Layer 14 of a small transformer language model trained on English Wikipedia (19 layers, counted from 0, width 96).
A neuron's activation on a vector x is GELU(weights . x + bias), where the dot is the dot product.

Input weights of the MLP neurons that the questions are about. A number n stands for n times 0.012.
n20 (bias -0.011): -3 5 23 0 -13 -25 -28 -20 -24 12 -27 -19 2 52 34 14 -19 -41 -21 1 11 30 31 4 -19 -13 17 24 -24 -13 18 1 11 8 -1 -22 48 43 1 16 -55 7 -1 -11 31 16 22 -7 -9 1 -41 -2 16 12 -44 -24 -20 -28 22 6 14 -7 -16 -3 19 -28 -6 -40 0 0 -35 16 18 -18 -22 5 16 16 17 -47 -19 -5 -33 -15 -12 18 24 31 5 34 -24 36 16 10 -40 39
n23 (bias -0.031): 19 11 27 1 -17 6 -12 6 21 8 -29 15 6 7 14 49 -57 4 15 21 -11 35 27 45 -13 24 4 -16 32 -29 -28 -16 44 40 -40 -11 -13 -22 -22 37 6 14 25 -40 -3 -13 -31 -18 13 14 0 -28 7 -23 -3 -22 7 -5 -17 -4 0 26 -2 16 -5 -20 -5 33 -8 -6 1 -13 -13 26 -16 -38 -12 5 -32 22 18 55 -5 -5 12 64 -6 -37 -39 -16 -34 25 -13 12 0 -4
n33 (bias -0.021): 17 17 18 0 -4 -30 -33 -11 13 -14 -7 17 25 -12 -7 -29 -2 -25 3 -8 -46 17 0 6 -21 47 -38 21 -3 30 37 42 47 -4 -43 7 26 -62 41 31 -40 -17 8 3 -17 -1 12 26 14 3 -7 -24 -43 -14 -8 21 -29 -15 33 62 8 6 -38 23 -38 35 38 13 46 8 6 35 -9 -20 14 -39 -31 24 -14 -78 12 0 -12 13 1 33 -18 -11 12 12 -47 16 17 -40 -8 41
n38 (bias -0.015): -15 -25 40 -7 -12 -31 -13 -8 -8 -12 -30 36 30 5 33 25 16 22 -25 0 -2 -27 -30 10 -35 -24 -38 -38 21 47 -6 -34 -25 42 9 23 4 17 56 21 -26 40 6 4 -23 -2 -6 -27 -44 43 15 40 -10 10 -31 -43 -6 -21 18 6 -35 -29 21 1 1 0 35 2 -25 9 -21 1 -53 1 83 9 -5 36 43 -29 -11 40 -12 -19 -12 8 -38 -13 36 20 1 7 29 20 -23 -28
n42 (bias -0.035): 53 31 -11 -22 0 30 -19 6 -6 22 -14 35 -2 -22 14 3 9 2 -25 -30 -2 -10 12 23 -6 32 7 -44 -91 30 -12 6 20 7 4 27 18 -9 -20 26 7 3 -2 6 8 26 3 26 26 40 15 -1 24 -12 0 -4 10 27 0 0 -24 -6 -36 -16 -32 -35 -9 20 -41 -45 -47 0 -43 7 32 -25 -1 -15 67 -66 -47 -20 8 42 11 22 20 -43 5 16 8 -2 -39 -17 -6 40
n46 (bias -0.025): -10 -40 25 8 -12 -31 11 -59 -6 -23 12 38 -2 38 0 -51 -20 10 -38 -11 32 -4 10 26 -62 26 -52 -16 5 -15 30 9 -16 30 0 44 -35 -40 16 23 17 3 -6 49 -6 8 26 -3 -32 24 9 -27 7 9 6 -17 10 -29 -23 -1 8 7 7 47 4 -12 -4 -8 -5 -7 -14 49 29 20 -18 -22 12 19 30 -9 -6 18 2 14 -33 21 12 -17 6 27 -24 -31 24 21 8 16
n68 (bias -0.005): 31 15 28 -39 39 39 -3 -17 -18 7 -15 0 26 -23 -8 3 59 4 1 -48 44 -37 -42 12 -26 -30 -16 -2 -34 16 -12 -3 11 55 -26 6 10 18 -42 4 17 22 -25 -9 -36 -35 -5 21 -3 1 -6 -27 -21 -21 62 10 39 -41 -18 22 -7 -39 -23 26 -12 29 -7 -12 32 24 21 -20 -16 31 -28 -9 -2 54 6 -38 1 -11 -27 10 39 26 -9 -23 10 7 19 1 4 -28 28 22
n70 (bias -0.032): 6 -8 -30 -10 5 26 12 -52 -44 11 -3 26 28 -6 -13 11 -12 -16 -51 2 -16 23 -14 0 -6 37 -24 -62 -25 28 -23 25 26 11 28 31 -10 12 26 17 14 41 -14 -3 -1 -13 -40 36 20 -34 45 -5 -6 14 -15 14 -13 -75 -3 -9 -14 16 -25 12 16 -1 9 20 37 -65 6 -3 64 26 -33 -22 24 12 9 17 -15 -19 46 30 -33 -21 50 -11 12 17 -3 -38 -40 28 -18 0
n76 (bias -0.012): -16 3 -10 -18 -8 -25 -39 36 -38 19 -13 16 6 7 2 -4 2 2 -8 15 -17 32 1 34 -73 -37 4 -6 -31 -29 18 1 33 5 -12 -18 5 17 56 8 -1 27 10 11 25 1 6 -8 59 -28 20 -5 -6 44 4 4 0 -31 -44 -11 -19 42 -2 10 10 38 -29 7 0 18 -13 26 -1 18 -31 11 26 -10 -4 -13 -6 -10 -43 17 18 29 12 -20 -27 -17 20 -33 -57 -7 6 36
n86 (bias -0.001): 21 11 -8 15 -34 -23 29 -33 -6 -6 29 26 -23 -33 29 -16 38 20 -18 -1 16 -15 -34 -33 -23 -2 -74 -3 -43 1 -12 35 -2 -12 6 0 -2 -7 2 -5 23 -78 14 -17 2 25 0 16 22 -17 23 78 10 3 23 -45 25 7 -50 15 -21 -14 74 7 6 -29 -3 -10 4 -4 17 2 16 -13 44 -11 -15 -6 6 13 -31 25 33 31 -15 15 -14 4 24 9 29 -39 -25 33 -21 -23
n129 (bias -0.029): -22 -11 61 38 9 37 2 7 7 -19 -10 9 -33 11 -16 -21 0 -42 41 -6 -22 12 35 -4 -24 9 27 16 13 -34 -48 1 41 11 -13 32 -19 -44 2 -35 -31 32 -11 6 35 24 18 -28 2 -28 -22 5 -45 49 2 -14 -46 4 4 -47 31 43 -32 -11 1 -4 19 -27 -17 -6 27 54 40 59 23 10 9 -32 -45 9 13 -12 -22 5 -48 4 -10 14 -31 -12 -30 15 17 5 -12 36
n182 (bias 0.000): -1 -20 -55 30 20 -7 36 26 18 -17 -14 38 -33 -22 20 18 -26 15 -12 -8 -27 9 -17 -23 13 -17 -7 39 -6 -14 24 0 -34 0 25 -40 10 -18 -11 20 12 -47 9 10 -45 14 6 16 6 -3 10 11 -62 43 -18 -52 -12 6 -19 16 -7 37 -2 34 9 28 -23 0 -18 0 23 -3 8 32 7 19 -19 -19 -7 -27 -52 -16 -53 23 -21 49 22 -7 29 31 43 -18 -4 38 29 29
n201 (bias -0.018): 22 -25 5 13 27 3 13 3 11 45 3 16 -9 1 -11 7 -2 3 7 -33 24 -10 2 44 4 -9 -11 11 -46 -25 -11 -15 25 -15 14 -10 -15 20 24 12 2 -36 -8 2 10 4 -57 -34 -4 -21 8 -8 -57 56 26 8 -24 -9 17 -30 -9 26 -9 20 -6 51 5 -14 -12 -29 9 -44 7 13 3 -27 17 -30 23 -17 -26 14 -40 74 57 9 -21 -20 -14 94 26 -15 -15 8 -12 -35
n204 (bias -0.039): 34 51 14 -27 -10 23 -50 -16 4 10 30 -42 27 18 14 -29 -5 3 -3 28 21 -22 -5 -37 -36 22 -13 8 21 -15 1 49 3 60 -20 -41 -12 19 59 -18 -1 14 -1 6 25 -4 -48 9 0 -19 -4 -8 -20 -4 11 6 33 -3 31 -13 -1 7 18 19 -15 20 -65 -4 19 -6 33 2 -21 47 26 -42 -12 -9 24 -33 18 -10 -6 25 -42 -12 15 -13 -8 -44 -20 20 -32 23 -5 -15
n214 (bias -0.020): 19 26 -12 22 28 20 -34 -26 0 18 -8 7 37 20 4 -1 23 1 2 -68 -10 -10 -14 -12 -13 31 1 -10 -7 -2 2 7 -13 -5 19 25 -8 8 14 -39 -38 -18 1 -17 37 23 -48 -8 38 16 -45 -50 18 -1 -23 10 -1 -24 -50 7 17 29 5 -28 -4 -22 -26 31 64 10 58 -10 35 -18 -4 6 12 2 19 -39 -42 14 -7 -25 59 8 -19 -6 -1 -10 4 35 -41 -25 22 15
n218 (bias -0.027): -57 22 17 44 27 19 2 -4 -19 -17 -12 16 -21 -22 -16 -33 10 -65 73 17 -44 19 -24 43 13 27 -1 2 3 -17 -5 -1 1 -10 42 9 -19 21 9 -3 15 44 -2 -22 3 17 -31 -40 0 -15 -39 -14 -28 2 -16 13 -22 9 -38 -23 -18 2 -47 43 -46 -6 25 1 49 19 -14 61 31 -49 0 12 -43 -15 2 10 -15 25 18 -16 12 33 -34 12 6 52 -27 17 27 7 10 10
n227 (bias -0.027): 10 16 -10 -3 30 3 -26 -14 -39 -24 -7 -9 -24 21 27 -14 -29 2 43 15 -5 -6 57 -2 15 -22 -13 -60 -32 -5 25 35 -2 11 5 -12 -17 -30 -7 7 -32 55 -6 31 -23 9 -26 2 15 56 -31 -12 -6 24 17 -38 -5 14 -3 1 -24 27 4 11 26 -25 15 -12 27 -3 27 13 1 -34 -18 16 -44 13 35 9 -23 -31 45 -6 17 -25 2 -15 9 72 -2 -38 -19 4 18 17
n246 (bias -0.025): -27 -28 36 -34 56 -11 1 -1 -5 -4 39 17 -37 23 0 -11 16 -6 -25 -18 -23 25 23 -16 -28 -28 9 37 -30 -38 -4 13 -16 -10 25 -40 3 -17 -17 -24 2 -35 -5 -18 -1 39 2 -12 -15 31 -7 37 -14 9 0 -8 3 28 -46 -15 -43 -13 2 27 17 12 30 9 -2 13 -2 26 0 36 15 63 -58 14 1 -8 -46 12 1 1 -19 9 -23 10 32 -9 3 1 45 5 67 27
n251 (bias -0.043): 15 -25 -14 -11 13 1 -26 24 -23 -4 -32 -14 15 43 -18 -49 -3 -19 -3 -7 -15 22 -14 12 27 4 -8 14 -21 14 49 -18 -2 1 6 41 9 7 -2 8 -9 28 14 23 -45 34 4 -10 -30 6 20 -15 75 6 -4 27 48 -37 -7 40 -8 16 -23 -13 3 -22 -47 16 8 17 -14 -54 -18 67 27 -49 -31 -32 29 31 8 24 -24 7 -43 0 -17 17 1 0 -7 -31 7 -4 16 -15
n255 (bias -0.023): -2 55 37 -3 40 50 52 -29 -1 -38 30 -7 9 -25 -3 -11 -47 -39 20 13 -47 0 10 -37 -37 27 -7 -1 -15 23 11 15 76 -22 5 3 -6 -53 -6 -39 -18 -2 1 -12 11 38 21 20 9 -9 -16 -11 16 21 30 -2 36 6 -24 -10 -16 22 2 -12 -9 -7 -7 16 41 -1 5 7 47 -3 10 -51 -21 -27 -63 8 -28 10 -7 -14 -12 22 -9 0 52 -62 -7 -13 -24 -12 22 -5
n262 (bias -0.032): 5 -1 17 -25 50 25 4 18 -31 4 6 19 5 -9 41 -20 -46 -71 14 -31 -56 1 -8 -28 11 1 -21 23 16 -16 13 35 -34 6 -44 23 -21 -15 -15 10 12 23 -18 21 35 20 46 15 39 10 25 -23 29 2 -29 16 40 -32 -14 -18 -1 4 -54 -4 -7 -9 -12 20 41 -28 -6 -10 26 21 18 -47 22 3 -29 -1 -5 15 -7 59 -29 -12 26 13 2 19 -18 -17 -22 37 -7 -7
n268 (bias -0.004): -3 36 -9 20 -1 -20 15 11 -42 17 -4 0 6 6 -8 -3 -45 15 -6 19 -14 -6 23 -4 8 -11 17 -20 7 25 24 -51 -45 -23 -43 5 -9 13 -15 11 -25 32 7 -10 13 44 21 8 -17 -16 -8 49 -15 46 -17 -24 19 -20 -7 -1 -48 45 -2 -73 -5 -9 11 30 -6 -8 -17 18 26 4 -6 17 -15 43 18 -9 25 -16 17 -9 -51 18 8 -67 -12 26 36 -25 30 18 15 11
n272 (bias -0.014): 30 -43 23 12 -12 -22 9 23 -4 -11 -62 -36 36 -24 -12 -5 23 -49 -26 -10 -52 -14 -40 7 2 -6 35 -36 -15 -13 -41 12 19 4 41 -4 18 -2 12 12 -18 -4 22 14 -57 18 10 -65 38 -35 35 -32 14 33 -18 -47 -16 9 74 10 26 30 3 -7 21 -9 -17 -1 22 20 -20 -13 -28 -16 -4 19 13 38 -9 -30 1 17 19 43 17 -11 -11 10 0 -3 -8 27 26 42 -13 41
n289 (bias -0.031): 21 -10 46 7 5 -3 35 2 -3 42 14 -1 3 25 9 -38 -4 -16 17 33 41 -3 15 -17 49 8 -21 -10 28 -12 -19 12 26 21 -23 -13 1 -35 -1 5 -25 12 36 -30 -17 30 28 -47 7 24 19 -4 -27 0 24 -34 -33 23 -53 22 -6 -6 30 17 -20 -32 18 -43 5 8 26 -1 -20 -19 -13 -21 12 -21 -21 47 28 4 -26 5 2 -45 -16 -47 14 -8 0 -48 -23 4 13 -20
n296 (bias -0.014): 20 0 0 12 -24 17 20 -6 20 -5 -4 -10 31 14 -17 -28 0 24 -36 -2 -11 0 -1 -10 5 -7 7 -3 -16 -19 13 -12 14 -49 -13 11 -31 -10 -19 -56 4 5 -31 11 -2 -10 19 12 16 -20 -22 30 45 26 -25 1 -3 6 -39 -4 -33 3 -1 7 -31 0 26 2 3 -50 6 -25 39 21 7 -28 -36 13 -7 30 33 16 -1 14 19 25 -7 -42 0 58 19 -7 50 -2 2 5
n331 (bias -0.005): -15 23 8 -37 -12 -34 11 -7 -2 2 -1 48 -3 -16 -24 -2 7 10 7 9 -42 7 -12 22 -29 12 1 -26 8 0 2 -40 45 -10 16 -19 10 10 5 -13 37 -38 -1 11 -21 -20 -24 21 -11 -14 -5 22 26 2 3 5 6 -12 -49 -29 -18 -15 12 -18 -3 0 -28 -55 -10 37 15 25 1 22 3 12 28 4 8 3 12 -9 -7 -18 58 13 3 9 -6 7 26 21 18 0 -6 5
n376 (bias -0.032): -23 -17 -13 33 -3 39 18 -12 27 -12 -4 34 2 -8 19 -7 15 7 -13 1 -8 3 -17 75 28 -4 64 -14 2 -61 11 -4 10 -15 10 4 -15 42 36 -16 -17 30 30 20 26 5 -7 -13 4 -40 -22 -7 -30 -8 28 -33 -18 -3 -4 6 32 1 -32 7 -7 4 -23 1 20 19 20 -14 -20 12 -13 -21 -29 -14 48 29 22 -29 8 8 -17 -20 -33 -21 -22 -12 14 -15 16 -53 -3 -3

Each question shows a token from some text and the vector x that enters the MLP there. A number n stands for n times 0.056.

" Conf": -39 18 8 -3 -18 -35 6 6 19 -8 12 4 -34 -13 29 -19 21 17 4 7 -7 -3 -5 -3 28 -15 -15 10 11 -8 10 -21 19 -19 25 -2 -22 13 -10 13 -38 -8 -28 0 16 -38 6 -9 33 2 9 12 11 -1 -17 15 41 2 22 -5 -28 -2 -10 17 0 -13 25 47 -47 -6 -12 8 24 31 -14 -4 16 -9 -19 26 8 -34 2 -22 -2 27 -29 26 12 -2 4 2 5 -15 3 -17
Which neuron lights up most? n296

" de": -30 5 -1 -6 -25 -20 -1 -16 -7 -2 47 -35 -14 -11 5 -10 -5 -32 -22 14 -2 -8 13 5 13 -10 -8 -3 1 -23 20 -13 15 8 29 -4 -11 -23 -2 9 -21 -38 -18 9 26 -33 14 14 35 -2 4 -10 -44 -3 -16 12 47 -8 26 12 -7 26 9 29 20 5 36 37 -41 7 -8 0 23 22 -21 -26 25 -26 7 -6 10 -13 13 -11 -16 -4 12 28 -10 20 6 -1 14 -3 -4 -14
Which neuron lights up most? n46

" Pic": -17 5 2 1 -19 -34 0 9 -12 -3 39 -5 -14 -1 21 25 19 -1 -24 11 -16 -8 -6 -2 2 -42 -15 17 15 -12 31 -25 14 -12 11 -15 -30 10 -5 -2 -26 -17 -18 -12 20 -32 -1 2 55 0 22 -10 -2 18 -18 12 62 15 4 -10 -3 -6 -16 -12 11 24 29 23 -50 1 -10 13 10 20 -28 3 7 -2 -12 6 15 -37 7 -2 -12 19 -24 16 0 -5 17 25 12 -4 -22 2
Which neuron lights up most? n76

"r": -31 -11 8 -6 -5 -15 -14 -2 -6 10 41 -27 -20 12 0 -2 2 -1 2 3 18 -13 6 -5 -1 -14 -24 8 7 3 17 -39 -18 13 24 -10 10 2 -14 4 -32 -17 1 10 14 0 -13 1 49 15 6 -9 -34 4 -19 28 48 8 22 7 -12 23 -11 16 6 16 36 43 -63 8 1 12 -3 -9 -30 -18 9 10 -10 7 -12 -42 4 -21 -11 6 -23 12 10 1 27 25 8 -6 0 -20
The three highest activations, in order: n246, n268, n182

" was": -23 9 -12 6 -7 -36 11 -14 5 3 -10 -21 -23 -16 13 1 23 0 0 21 -4 -14 5 -16 21 -3 -7 -1 27 10 10 -24 9 2 39 6 -20 10 -7 10 -6 -62 -10 5 7 -9 -1 -5 55 17 3 2 -5 9 -7 10 15 2 27 3 -10 23 -33 -16 4 -7 23 55 -37 -3 4 10 14 13 -28 -19 0 14 -5 4 24 -39 1 -17 6 -11 -33 -20 21 9 16 4 5 -4 -11 3
Which neuron lights up most? n268

"gui": -14 18 4 -15 -15 -32 15 -5 13 -5 11 -5 -24 -9 2 7 15 2 17 -9 20 -8 27 -3 22 -8 -35 0 -1 5 32 -23 23 -2 20 -8 -29 22 -5 17 -17 -13 -32 6 22 -10 -2 0 56 12 -8 11 -7 1 -3 14 44 -14 25 8 -11 7 -10 6 3 13 6 46 -51 -13 -6 8 18 -1 -28 4 -4 -10 -3 -2 30 -44 0 -3 -16 5 -41 11 -14 -14 14 -13 13 -5 2 -33
The most active neuron and its activation: n268, at about 3.2

" Universities": -36 22 -9 -20 -18 -27 -13 11 -6 -9 11 -1 -28 1 17 1 36 3 -3 0 -29 19 -21 -23 22 -11 -17 -7 33 9 20 -29 -9 -5 21 -17 -3 15 -6 -7 -16 -40 -18 9 5 -34 -3 16 47 8 25 -15 -3 -16 -44 10 49 -8 25 9 0 -4 9 7 24 -5 22 26 -19 2 -8 -6 6 -4 -5 -10 17 22 -5 47 -7 -30 -5 -4 24 -6 -14 1 11 1 29 6 21 -13 -27 -9
The two highest activations, in order: n331, n86

" Johannes": -33 -1 -9 -7 -33 -5 -6 -19 -8 -1 12 -19 1 1 -7 -1 17 1 -6 -1 -8 6 16 -30 18 -21 -15 7 -1 -20 -18 -36 27 13 16 -2 -7 25 11 7 -29 -39 -10 -11 16 -7 10 15 50 15 1 0 -40 3 -7 -11 37 1 37 7 -1 9 15 14 34 -5 35 36 -42 -2 -12 -7 10 27 -19 -6 20 13 9 -2 10 -34 -12 -24 -8 5 -20 33 -8 17 33 15 8 -24 -15 -12
Which neuron lights up most? n20

" medalist": 3 10 12 -22 -17 -28 22 -5 -15 -3 9 -21 -24 -25 11 10 10 13 18 -9 -10 -3 -14 -21 10 14 -19 -2 5 5 7 -24 -8 10 29 9 -8 20 2 23 -11 -36 -27 3 19 -32 -10 8 51 23 -3 -9 1 -20 -21 -2 53 -8 23 37 -16 1 -5 1 -2 -23 8 32 -16 22 -10 1 10 19 -25 -37 2 40 -12 28 1 -45 -19 11 7 -11 -29 11 0 -13 30 11 11 3 4 -11
The three highest activations, in order: n68, n86, n262

" season": -38 20 13 -2 -2 -30 10 10 -20 -17 3 6 -32 -14 20 -9 13 19 10 -5 -10 -4 -4 4 4 5 0 9 11 2 27 -17 -7 -4 12 3 -34 10 -13 2 5 -30 -31 19 35 -16 -8 11 62 13 17 -16 -15 -13 -25 5 51 -5 29 5 -20 -3 -16 13 6 7 13 49 -31 11 -18 3 -3 21 -13 -21 -21 13 1 4 27 -28 2 10 -15 -15 -31 3 -5 1 26 -14 5 -6 -17 8
Which neuron lights up most? n262

"n": -31 -15 16 16 2 -22 10 -6 6 -3 29 -3 -34 -12 6 -29 3 -1 28 -8 7 -18 10 -15 3 12 -4 11 -1 -10 -1 -37 3 10 23 -1 -24 2 13 5 -14 -7 -10 10 13 -5 6 -7 61 11 18 -48 -22 -13 -14 23 19 -5 24 2 -13 25 9 11 13 18 36 41 -60 -7 14 30 15 -5 -22 5 6 -3 -3 8 2 -34 -6 2 -23 14 -15 -7 -3 -16 16 -17 20 -19 -3 -23
The two highest activations, in order: n129, n46

" at": -31 14 -13 16 4 -28 -5 4 9 -15 8 -23 -17 -30 -1 -13 20 8 -12 -1 6 -12 -6 -10 14 -2 -7 -10 16 -18 25 -7 6 -10 41 -8 -13 13 9 11 -16 -73 -10 4 24 -32 -5 -3 40 15 28 -12 0 5 -23 6 33 3 24 7 -3 20 -12 -4 13 -33 32 36 -31 -17 19 22 2 25 -15 -5 13 3 -8 14 -4 -24 1 -13 22 -12 -37 -4 6 11 4 5 24 5 3 -5
The two highest activations, in order: n86, n182

" the": -27 22 19 -8 1 -21 -11 2 -2 -2 2 -2 -10 -9 -3 -30 7 6 12 -11 2 -26 -17 -6 7 -5 17 -14 10 -4 11 -31 12 -6 6 -2 -18 -5 -13 -2 -2 -62 -15 6 15 -34 -3 -11 86 12 20 -8 7 12 -14 0 29 -3 29 6 1 5 -11 -1 10 2 35 34 -17 -11 1 30 -10 10 -35 -1 -2 5 -8 24 12 -24 -2 2 0 -16 -13 4 13 9 18 -10 22 3 10 -23
Which neuron lights up most? n296

"re": -8 8 27 -30 0 -12 16 -8 2 27 11 -12 -26 15 22 -19 14 -1 9 3 27 -13 -1 -7 -1 -11 -7 0 6 0 10 -20 5 -2 24 -20 -10 9 -1 5 -24 -22 -30 1 10 -26 -19 3 30 13 5 -14 -10 12 -17 39 44 -15 5 3 -10 19 -24 11 22 8 27 52 -41 46 -22 6 18 -6 -49 -17 10 -21 -20 18 14 -29 22 -16 -15 9 -21 12 23 0 -3 3 -1 -4 -18 -31
Which neuron lights up most? n255

" and": -21 -4 -13 20 -7 -25 7 11 -16 -5 18 -24 -8 5 -7 0 28 7 -4 -5 18 -4 3 -19 16 -22 -18 0 23 -7 17 -31 6 0 36 -3 6 5 -7 2 -14 -68 -12 13 28 -17 13 20 44 13 26 -15 -15 7 -17 9 34 -13 6 6 4 11 -13 -1 1 -22 28 56 -17 0 12 5 -1 -1 -29 -15 -5 0 -5 4 15 -28 -23 -6 14 -10 -45 -20 17 16 21 7 3 -6 -2 1
The most active neuron and its activation: n182, at about 3.1

"ne": -13 -5 8 -24 -21 -22 -10 -5 5 6 32 -36 5 14 9 20 6 -14 -17 -16 11 -11 -6 -18 1 -34 -26 4 32 22 15 -44 -1 10 20 -12 -5 7 -17 6 -29 -41 -11 17 20 -24 -5 13 53 4 28 -9 -32 -16 -29 24 34 -4 13 -4 14 3 -4 15 16 9 45 41 -39 27 -10 3 16 -1 -5 4 7 3 -3 1 -11 -24 1 -3 4 -7 -4 9 -2 -11 18 21 27 -25 -6 -14
The most active neuron and its activation: n38, at about 1.8

" Willem": -47 12 -9 -7 -37 -1 -8 -16 -4 -11 12 -26 2 7 -1 -2 21 13 -23 -5 -15 5 21 -18 7 -28 -5 10 2 -22 1 -33 22 5 16 -7 -7 21 9 -12 -28 -33 -11 -2 14 -19 22 11 46 17 0 6 -22 18 -8 2 49 -1 35 12 -9 15 17 12 24 5 38 28 -45 10 -11 -5 -9 20 -28 2 17 -9 1 -5 5 -41 -1 -29 -7 3 -13 41 -5 19 29 6 -4 -13 -17 -6
The two highest activations, in order: n20, n76

" training": -24 28 -13 -16 -28 -25 -14 -1 -4 7 2 5 -35 -2 11 4 25 8 -5 -2 -4 15 -13 -23 20 -11 -5 -9 12 18 0 -11 1 -3 33 -15 -18 19 5 10 8 -32 -20 6 22 -25 -13 17 57 15 13 -21 -13 -8 -36 4 37 -1 36 24 -25 6 -1 6 10 -24 26 32 -35 12 2 12 -18 0 -3 -6 -14 4 -1 33 -2 -35 -11 -12 20 -2 -36 -10 25 4 21 16 19 -2 -15 -15
The three highest activations, in order: n38, n86, n331

"lich": -40 20 27 -12 -30 -22 18 -9 -17 -1 1 -5 -30 -6 32 -1 17 14 24 -4 26 -13 11 -8 16 3 -18 9 20 -14 0 -14 9 -5 23 25 -6 13 -11 20 -18 -9 -15 9 29 -3 -6 -10 52 21 16 -23 -24 3 -4 -6 26 -15 43 -8 -10 12 -2 21 23 19 4 27 -47 16 -21 8 -16 4 -16 -17 11 -18 -3 -9 10 -35 -16 -7 5 19 -38 -7 10 -31 9 23 4 -16 -3 -32
The most active neuron and its activation: n38, at about 2.2

" Basin": -20 6 -8 3 -23 -21 -8 -5 12 -19 27 -5 -22 -3 8 0 30 8 -9 -1 -11 8 19 14 20 -16 -13 11 32 -19 14 -36 23 -11 1 -13 -10 25 -11 9 -28 -30 -18 13 33 -27 -16 -11 72 -10 22 -1 -5 -4 -6 4 25 12 13 9 -15 10 -13 5 18 -7 23 24 -52 -2 -26 20 16 20 -7 11 9 -11 -16 30 7 -26 22 -13 -27 7 -10 -15 10 -3 13 5 6 -30 -12 -13
The three highest activations, in order: n376, n76, n268

"isse": -29 3 2 -6 -5 -21 15 6 -5 13 12 -21 -14 0 8 -7 2 -1 -7 -6 7 -3 20 -14 11 -24 -26 10 25 -18 27 -25 -12 16 11 -14 -18 17 -24 -1 -26 -33 -25 32 30 -11 14 10 50 9 17 -13 -26 1 -25 11 50 4 22 12 7 16 -6 35 26 12 2 32 -58 25 -10 -15 6 -22 -16 -14 25 -13 -10 -6 16 -35 -3 -11 -5 7 -19 27 5 -13 13 -5 13 10 -14 -15
The two highest activations, in order: n182, n262

" Writers": -6 17 -20 -7 -24 -35 -9 16 1 14 25 -14 -20 15 10 9 21 14 18 19 -24 5 -20 -20 -3 -15 -15 -3 8 9 -2 -21 1 4 35 10 -15 32 16 -1 -14 -35 -34 22 7 -35 -18 6 45 17 12 -15 -1 -6 -13 7 37 12 21 1 -4 -11 -9 -12 12 -8 17 36 -30 -1 -31 8 15 24 -7 -28 8 32 -4 32 -5 -44 -11 -5 -2 4 -22 0 25 -3 21 26 -7 -7 -32 -23
The three highest activations, in order: n331, n38, n86

" ": -22 6 2 -3 -29 -8 5 -5 -8 -10 24 1 -6 -28 17 -19 -2 10 -15 10 16 -7 -6 -1 22 -12 -26 -33 -11 24 22 -24 22 -7 23 7 -9 8 -36 24 -13 -37 -1 3 12 -36 9 8 66 20 32 -3 -6 -9 1 1 51 9 14 15 -16 13 -25 8 6 -14 21 49 -30 -21 -25 12 13 -17 -10 -2 4 -5 4 11 1 -22 1 4 18 -13 -26 -10 10 19 1 2 7 -14 -9 -1
The three highest activations, in order: n42, n86, n70

"ance": -18 12 -3 -36 -6 -17 -6 -6 -14 2 6 -1 -25 -9 0 8 18 2 1 13 6 -6 1 -1 2 -12 9 14 14 34 8 -22 -14 -6 26 -15 5 20 -15 30 -6 -46 -33 14 21 -15 -13 12 71 11 11 -12 -19 7 -43 5 32 -5 26 0 -11 2 -22 23 2 6 36 37 -38 29 -13 1 -18 12 -9 -10 -8 -13 0 13 -3 -18 0 2 -4 -3 -17 5 22 -14 16 3 8 -37 2 -3
The three highest activations, in order: n246, n182, n42

" first": -37 15 -5 -2 -19 -23 12 6 -28 -8 4 -8 -26 -18 14 -4 32 7 16 -15 -6 24 -4 -10 3 0 -21 -20 16 -6 15 -23 -8 -6 51 0 -17 -2 -7 1 21 -27 -16 6 2 -19 -17 2 59 18 19 -25 -12 -2 -28 2 27 -8 28 10 -33 15 -4 12 12 -5 26 44 -17 16 4 19 22 -2 -15 -4 -16 10 -14 16 10 -12 -15 -1 -1 -43 -33 -6 28 9 20 6 11 -7 -10 12
Which neuron lights up most? n218

",": -34 -4 -1 0 -8 -23 -3 -5 5 -23 -8 -3 -13 -20 -4 9 34 19 -7 -5 6 -10 -3 -20 15 1 -13 0 15 7 15 -24 24 -3 10 9 -6 5 -19 21 -13 -67 -6 21 13 -23 -2 -16 58 17 14 -11 -19 15 -11 -9 35 7 26 10 2 4 -12 2 4 -9 38 48 -23 8 14 4 3 6 -25 -11 -4 4 -4 11 12 -25 -9 -6 10 -5 -40 -33 23 24 22 5 8 2 -11 -14
Which neuron lights up most? n182

"inus": -31 -5 7 -13 -13 -15 -7 -26 -9 -11 19 -16 -14 -5 18 0 14 3 9 19 14 -9 15 -22 22 -27 -28 21 15 3 15 -32 8 18 25 0 21 22 -15 5 -37 -34 4 26 17 -19 -23 1 62 -7 3 -10 -18 0 -28 16 37 3 26 -2 -5 7 -18 13 22 20 31 22 -40 -7 -11 -8 -2 18 -22 -3 26 4 -5 17 -6 -19 -27 -16 -13 1 -20 -8 6 -11 35 28 -2 -22 -6 5
The most active neuron and its activation: n20, at about 2.6

"er": -5 10 2 -9 -14 -3 -18 -3 -9 6 -5 -27 -28 -7 0 9 15 31 13 9 20 -12 -10 -5 -11 4 -12 2 30 3 32 -28 5 12 24 -2 -16 33 3 9 -21 -40 -7 17 21 -34 -32 5 30 21 -7 -11 -9 -16 -8 20 23 -11 25 20 15 1 2 0 -3 14 40 57 -29 16 -3 2 -11 3 -16 -19 -31 -6 -8 16 0 -51 -17 12 -6 4 -39 -1 31 -23 13 1 17 -14 2 -5
Which neuron lights up most? n204

"\n": -33 2 16 30 -2 -27 -9 -17 -3 -25 -15 -6 -11 -49 7 14 13 -2 -4 -10 5 -17 7 -28 16 7 -22 3 19 -3 27 -25 15 10 10 -6 -18 9 -1 13 -21 -24 -12 8 14 -22 -3 3 43 20 0 -15 -4 -3 4 -6 52 20 28 2 5 -2 -25 -4 5 -9 39 39 -43 -1 -8 24 21 7 -13 -14 -9 0 -13 31 1 -44 -8 4 18 3 -30 -22 14 32 27 6 -1 -2 2 -14
Which neuron lights up most? n227

" Die": -25 4 -6 -12 -22 -19 -1 17 -12 -11 26 -17 5 3 -1 -10 3 -29 -15 -1 -16 4 5 -21 22 -32 0 7 12 -7 -9 -17 10 5 4 3 -17 5 -18 -13 -19 -42 -14 12 33 -3 15 20 44 13 -7 1 -54 5 -27 -9 58 18 36 3 2 13 3 26 23 16 34 17 -49 14 -8 5 14 19 -15 -17 17 -4 -19 -9 7 -10 12 -20 14 14 -6 34 11 -4 13 21 7 -10 -18 -38
The most active neuron and its activation: n129, at about 2

" end": -26 11 -9 -4 -18 -20 3 -1 -13 -10 -10 10 -33 -2 -3 -24 22 4 -3 -3 -5 -2 -2 -5 3 9 -4 3 32 3 19 -17 15 -12 40 -11 -25 0 -16 18 1 -30 -18 18 23 -13 -13 0 69 19 3 -17 -5 9 -31 13 34 12 32 -1 -38 -8 -4 25 16 -17 48 37 -38 4 -1 13 0 23 -12 1 -9 0 -1 12 -11 -14 -7 -10 -6 -9 -29 -12 19 4 9 10 11 -34 -1 -1
The two highest activations, in order: n246, n218